Layer 3 of a small transformer language model trained on English Wikipedia (8 layers, counted from 0, width 64).
A neuron's activation on a vector x is GELU(gate . x) times (in . x), where the dot is the dot product.
The model reads these tokens: "im" "ity" " in" " the" " world" "." " I" " was" " amb" "ass" "ador" " to" " N" "AT" "O" "," " and" " I" " " "--" " when"

The vector x that enters this layer's MLP at each token. A number n stands for n times 0.009.
0 "im": 5 -245 155 -22 47 59 48 48 19 34 -93 32 28 19 2 102 -2 -87 -23 -133 -18 -137 -117 -60 233 118 66 32 -197 -94 93 64 -97 -145 164 -19 64 -142 77 173 98 -63 31 -193 122 -171 -120 24 -135 80 19 123 106 -54 -240 63 -83 50 -64 253 -66 -67 -197 -144
1 "ity": 19 -144 -6 -17 -131 116 -39 43 -74 75 -90 -36 -41 96 -14 -41 30 -144 -174 -130 -148 38 20 -126 56 83 173 -183 -210 -51 -128 263 43 -106 -2 -15 138 -108 -92 240 84 212 -48 -80 146 16 -42 -56 -187 100 18 69 46 -132 -177 87 -82 294 -19 83 43 -153 -123 -55
2 " in": 140 23 4 4 -45 106 -37 -30 -71 208 31 118 1 -36 -72 92 40 -12 -101 -73 57 34 -36 -186 172 -75 155 -251 140 -11 70 257 81 -175 -51 41 -66 -318 65 167 127 -59 45 -66 -194 18 10 -42 45 2 23 3 59 -55 -3 -14 5 132 -61 163 21 126 -14 -216
3 " the": 94 14 58 -32 -111 92 -17 87 -15 102 14 189 6 -42 -10 104 -76 -69 31 -19 174 -8 -91 -177 138 3 83 -357 18 -29 -105 138 -60 -176 -17 73 -20 -368 -17 -18 -1 65 20 -147 33 -124 76 -51 93 -20 5 -101 27 44 20 -82 -138 22 7 89 11 48 -56 37
4 " world": 286 -47 108 -94 -137 -56 67 -155 45 7 95 168 -118 -73 -67 19 -74 -116 38 -185 110 72 3 -77 -67 33 -162 -116 -157 -87 -45 108 -12 -13 -85 82 -83 -118 168 191 -27 152 53 -179 86 -11 -22 -16 204 12 -63 -229 -104 -2 -39 -202 -20 99 5 -19 -115 -82 -144 -178
5 ".": 124 -107 -6 -48 -120 -10 119 17 -19 241 98 179 -31 -39 153 -47 -57 16 110 -131 24 66 -139 -112 91 24 198 -61 -89 5 -8 177 -25 -154 56 111 16 -463 69 181 -7 93 -25 -15 -46 154 31 -85 85 48 14 -99 -49 -33 -19 -39 -79 -3 -10 2 -16 -68 -70 21
6 " I": 217 -128 -16 53 -100 216 61 42 36 91 -49 -35 -132 -163 76 113 -93 105 80 -77 202 -38 -83 -52 -46 83 -109 -185 49 -140 35 -152 -55 -201 -106 120 -46 -235 129 198 -90 -41 47 -79 156 -172 -5 -15 155 0 153 -118 48 -19 -45 56 -154 87 95 -7 36 -4 -36 -41
7 " was": 148 -184 54 -65 120 223 52 60 -275 117 -118 118 -33 23 -89 84 -153 1 40 -109 125 -22 -263 102 -144 2 20 -170 -7 146 -11 376 80 -53 40 101 -16 -132 -52 86 -95 -40 -39 -113 -55 -1 90 -10 145 -12 -4 -40 -133 -42 6 -121 58 12 -149 -42 -6 -79 44 -108
8 " amb": 0 -45 -46 24 -88 14 -4 -109 -84 -40 -11 263 -103 1 -110 65 2 -135 -53 -131 212 5 52 -221 304 -25 -19 -171 -81 -2 -70 142 -75 -196 -70 -78 -142 -58 4 124 -53 -94 96 -90 -9 -153 -168 32 -28 -5 34 -94 -87 127 -19 -303 -17 -165 -16 15 -81 -27 -103 -185
9 "ass": -186 41 15 69 -158 -21 157 -74 34 -10 -95 84 -2 306 -135 152 72 -99 -64 13 -119 -102 53 -206 288 -10 81 144 -26 -233 35 65 -88 -42 -1 -104 -101 -78 60 -48 -60 31 31 -140 121 -23 65 -32 -67 85 31 -72 169 31 -3 -78 -10 83 -90 -84 -79 -11 -133 -287
10 "ador": 96 -8 60 23 -207 9 42 49 -30 -94 -84 18 208 100 -113 120 -57 -118 -15 -128 -172 1 8 -184 182 56 89 19 -200 -185 1 -62 -63 -85 -52 -15 -203 122 37 -54 147 -34 -113 -111 63 33 -175 -10 43 -29 -156 -232 147 17 -90 223 29 280 -19 32 -99 -85 -21 -153
11 " to": 103 19 115 -8 -136 99 -58 -15 -194 123 -62 4 -16 81 39 76 -48 108 8 -94 185 -3 -47 -162 169 -137 68 -248 -25 -8 130 194 1 31 -93 40 41 -257 0 5 31 5 -155 -85 -117 86 48 -32 21 79 -37 -257 -18 -142 -94 125 -89 220 -44 -21 -38 135 -21 -142
12 " N": 56 -87 -21 -93 -44 98 92 -21 82 19 29 66 9 -27 49 188 -40 52 1 -19 56 94 181 -158 58 4 2 -169 -69 -7 -5 -117 -29 -263 -206 98 -5 -178 121 161 6 11 120 -7 198 -286 -18 -50 104 56 17 -115 -124 112 -85 -102 -230 -81 80 112 -59 130 145 17
13 "AT": 95 -115 91 -137 -104 -139 134 -260 -162 -64 -106 -62 71 60 71 176 -292 -119 -21 41 56 31 5 130 38 53 -175 120 -114 15 80 -30 105 -188 82 -84 102 -6 38 123 -108 -25 144 -46 122 142 90 -148 263 13 8 80 -53 67 9 -23 -85 -14 77 199 86 -14 -48 -122
14 "O": 81 -54 6 -98 -150 62 116 -206 -205 52 -61 12 130 -19 3 25 -189 -8 -84 -34 91 -48 -81 96 -67 26 -16 147 -294 33 98 -19 58 -135 -107 -132 18 -137 72 125 -85 64 121 -60 147 114 -86 98 195 37 -59 148 43 -36 -19 293 -132 159 11 211 85 -37 -228 -29
15 ",": -36 -212 -10 13 8 -40 93 -71 -95 7 -1 171 27 -124 1 -106 -66 -4 -10 -41 -174 -56 -56 10 54 -115 123 -252 -2 122 22 249 34 -129 -72 56 -92 -173 -25 244 -89 190 -89 -67 38 -3 -17 -8 271 75 -34 108 11 -74 -124 106 -44 57 -212 123 -141 13 -133 -69
16 " and": 135 -3 -29 23 -67 60 139 -35 -212 120 34 114 23 -120 0 106 -24 42 -78 85 47 175 -177 -135 53 3 47 -339 -10 78 -7 171 -94 -34 -6 0 60 -312 -32 80 -112 61 -7 -124 66 -57 13 -116 140 35 -18 21 -44 -53 -226 -71 45 -21 -69 105 -70 121 -67 -62
17 " I": 249 -125 -1 65 -102 244 63 -92 48 52 -56 5 -100 -172 79 129 -78 70 44 -2 130 16 14 34 -40 116 -49 -215 -12 -150 45 -191 -6 -227 -122 161 1 -183 134 230 -127 -53 37 -71 155 -171 18 -9 110 28 191 -26 16 51 -109 1 -131 87 75 22 -34 41 31 -2
18 " ": -90 -212 -100 2 14 -87 74 -75 17 142 -97 42 -26 -36 -10 120 -59 -3 -179 -194 -3 94 -135 146 209 144 1 -92 -94 45 -37 120 254 -134 49 110 -12 -74 20 244 -120 -35 -27 82 126 -173 -27 -3 40 -59 122 6 -162 158 -172 -197 -106 24 71 196 -13 190 32 -111
19 "--": 57 -85 29 -70 23 7 144 -59 60 157 -101 137 -44 5 89 115 -287 68 59 -104 -42 -69 51 53 29 122 -31 -40 -151 33 58 43 117 -115 114 -78 -141 -350 -65 388 96 -3 -23 67 140 84 118 -86 98 88 -45 52 -101 18 -61 -112 87 187 60 -27 -29 22 33 -103
20 " when": 75 3 -22 -10 -85 10 -24 -30 -55 142 73 185 10 -134 38 69 -41 51 -16 -54 91 -15 -167 -203 137 -21 69 -156 66 16 73 209 -75 -199 27 41 -14 -473 -69 104 -53 -23 33 -94 138 89 44 -44 83 72 25 -29 -57 -103 25 -140 9 69 26 125 -110 -57 -52 -65

Each question shows the input weights of one neuron of the MLP. A number n stands for n times 0.0019.

n138 gate: -103 -28 -97 -44 -70 50 56 50 124 3 66 -68 200 -104 -88 3 87 -57 3 -75 -66 123 179 64 -84 103 -53 -34 19 -61 122 43 62 -29 31 -53 37 -8 -209 62 -9 138 -94 -77 -166 117 -227 182 37 92 11 50 -83 138 36 -21 29 32 5 -201 73 37 -121 107
n138 in: 47 59 86 -106 87 261 -68 73 -38 34 -190 103 95 -113 23 -13 39 -100 -47 -135 30 -26 -52 143 -85 -73 267 -51 -3 125 20 74 16 -135 -25 -97 -38 -65 3 138 49 55 -18 269 54 -10 14 3 27 24 45 47 -92 -85 -131 21 9 -27 38 -59 -17 110 -51 -54
On which three tokens does it fire most, strongest first? 1 "ity", 15 ",", 9 "ass"

n76 gate: -80 -176 169 -83 75 -70 -168 112 -3 66 21 10 248 17 -75 19 74 9 -36 14 45 6 -99 -14 -115 -51 3 -98 90 -127 39 -50 162 83 14 277 30 -59 -142 -45 -90 -56 36 116 -29 -88 -56 -217 71 -91 -87 -3 -21 -9 83 -24 -66 -60 102 225 -6 -106 -3 28
n76 in: 139 158 -64 11 -41 -83 -55 60 19 0 105 84 -87 64 32 -16 55 197 70 -112 -188 18 12 -17 63 156 -21 49 -17 -47 -133 -23 33 41 -234 69 135 74 225 3 -62 -53 15 -45 29 -85 76 36 3 -9 -143 42 -85 -150 153 -115 -114 92 44 -30 97 -61 175 -137
On which token does it fire most? 12 " N"

n239 gate: 32 167 112 27 -121 5 -23 -37 -12 -9 -46 -81 -64 5 81 52 72 43 -22 -65 111 -34 -169 -128 60 -85 87 157 47 -75 110 92 -7 32 224 -8 -41 119 107 -44 38 -166 -105 40 38 75 -36 124 -109 -53 111 -30 10 -43 15 -93 5 -40 55 -133 50 -75 58 -34
n239 in: 41 -21 -130 -158 -183 32 157 -75 -8 -130 -32 -111 -85 -41 -81 -30 48 66 20 -52 49 -114 -114 -146 -5 -28 27 116 -58 67 127 40 -82 -44 13 90 13 12 -21 -92 110 22 -38 -87 81 -53 96 30 -27 99 -123 15 200 -154 -28 8 8 -64 165 -71 -73 -131 49 -62
On which token does it fire most? 9 "ass"

n224 gate: -84 -24 57 64 -31 -69 95 105 215 -90 -12 23 -37 -29 151 144 94 143 37 20 -32 52 -45 176 -23 -9 65 -64 94 3 -49 78 233 96 53 25 -94 -136 -157 57 -57 -41 12 -203 -27 -22 -129 74 -197 -121 50 119 30 54 82 -156 -22 78 -73 -43 -94 30 -59 169
n224 in: -82 125 -130 -68 -25 138 -46 -3 -51 -64 -60 -6 -59 3 43 102 172 0 -35 -82 52 -62 0 115 -89 -68 -59 16 -29 7 -130 -67 -47 10 -148 -185 -293 -21 -13 137 -114 -55 -3 210 50 -49 -30 34 -121 465 122 179 -7 -109 -13 -3 48 -12 -117 7 -105 64 211 -28
On which token does it fire most, and how strongly? 19 "--", at about 0.95

n116 gate: 77 -166 103 120 -17 -125 -29 20 -75 62 98 73 3 -42 -23 -115 127 -18 -42 -91 -179 -230 44 98 9 -46 43 -126 -90 -128 -36 -103 97 159 -66 -112 -15 27 -20 -13 66 188 36 140 0 -97 163 -79 90 9 61 -103 127 100 -109 110 140 -112 67 -55 -55 62 21 19
n116 in: 81 -57 49 185 -60 -21 -77 59 -155 39 -237 -59 30 -41 -137 -80 60 184 -163 -43 -100 -160 -201 85 42 53 30 110 -3 -105 -65 101 38 117 -37 -33 -96 -45 40 89 -46 -29 -47 67 40 63 43 59 118 -42 -26 -20 -162 -6 -112 45 -104 32 182 57 -28 116 57 -87
Its two highest activations, in order, are on tokens 15 ",", 10 "ador"

n16 gate: 82 -6 -39 24 213 -87 78 -15 132 6 18 -236 -31 82 -84 14 178 51 -99 151 -38 -178 -58 -9 -63 -62 -91 42 96 -52 -50 12 88 147 42 -44 -49 -17 -51 -41 42 191 94 -65 -63 -183 46 -69 56 142 24 -9 98 176 -27 -38 0 -119 -26 25 -57 -28 255 103
n16 in: -23 72 -41 98 -42 52 -50 -22 -146 69 32 102 23 97 47 -26 54 94 81 -18 49 103 195 -142 238 120 163 12 54 -10 186 -75 80 -30 -111 123 -54 100 -106 -75 164 -83 -181 104 6 32 -95 -6 199 -59 -53 -138 -28 37 -28 -85 -215 -38 -74 245 -43 168 -88 89
On which token does it fire most, and how strongly? 7 " was", at about 0.24

n202 gate: 0 109 22 -8 43 -23 84 -110 -104 31 51 72 -131 -62 -64 99 5 8 -84 -98 -24 -249 37 33 -108 -11 -140 -220 94 -94 127 82 27 -15 -53 61 -11 -82 -87 41 -6 -46 -9 68 -190 111 9 3 55 -59 89 90 17 39 -22 18 23 -21 -284 -137 -17 77 184 85
n202 in: -40 128 70 48 25 38 26 -58 79 -40 65 -56 89 165 -67 -43 12 -60 -127 -5 -90 142 -78 -8 -115 -119 132 89 112 129 -37 -47 -32 -18 -13 69 129 -66 -103 21 39 17 -64 156 -59 24 162 -62 -5 140 51 -48 18 -201 -71 -149 -196 60 -25 19 94 31 22 -51
On which token does it fire most? 2 " in"

n120 gate: -57 -20 -88 28 -8 3 -132 -78 148 72 103 12 32 76 0 -111 115 -178 -22 32 -181 -164 -136 -70 109 111 -53 21 -90 -115 -81 54 27 51 -201 53 -55 104 121 -31 -76 -47 184 -25 65 5 -3 141 0 -12 -65 -149 -69 -60 105 68 -73 95 107 62 47 -6 -130 179
n120 in: 70 3 134 -8 35 108 -62 6 -59 -244 60 -112 86 -47 -68 193 -67 -74 -123 48 39 -79 -31 -92 -146 -56 44 101 14 -89 154 -46 113 20 87 126 66 -13 -142 29 18 -13 -152 25 102 112 155 73 -5 -62 45 -25 -212 42 -114 -24 -12 -19 116 38 -73 0 -130 -110
On which three tokens does it fire most, strongest first? 10 "ador", 14 "O", 4 " world"

n221 gate: 31 -118 27 -5 108 59 -8 -21 -103 77 -107 34 -61 5 -113 27 -41 -19 15 -138 18 38 101 -3 131 31 -99 -178 -97 -35 -35 -175 -83 -88 55 14 75 157 66 7 -51 7 120 62 103 -127 54 -107 -44 -94 71 -145 -136 98 13 111 -88 106 -10 174 -133 38 -50 -43
n221 in: -169 -73 110 -18 77 -39 -70 31 -224 88 -61 164 -65 -43 60 -46 -24 -149 5 -119 -43 -30 118 -119 -46 13 -35 39 -50 -53 54 -131 49 -31 -121 3 141 62 5 69 -20 86 -68 107 8 -34 11 -38 -54 95 127 -49 -119 58 15 121 -11 -42 12 68 -186 140 -63 -17
On which token does it fire most, and how strongly? 12 " N", at about 6.3

n58 gate: -46 117 -147 -12 -30 15 76 -3 0 3 64 -44 -73 -49 200 53 110 76 113 135 3 49 342 78 -50 112 13 148 52 -61 10 6 -24 123 -135 -79 -103 6 -124 -29 -106 108 -148 180 -47 20 0 76 30 80 57 190 77 0 16 67 -66 42 -148 159 147 155 156 207
n58 in: 198 -44 74 -44 176 -41 51 75 -39 6 122 -123 -83 -92 -108 125 -29 -83 -61 -27 260 -99 -135 -113 -195 -38 -246 -92 37 -19 43 38 60 -60 -25 -165 -49 -152 64 12 0 -18 168 124 -25 68 -84 -122 30 -127 -79 72 -55 163 191 30 40 -84 118 -63 -192 -68 67 3
On which token does it fire most, and how strongly? 15 ",", at about 0.25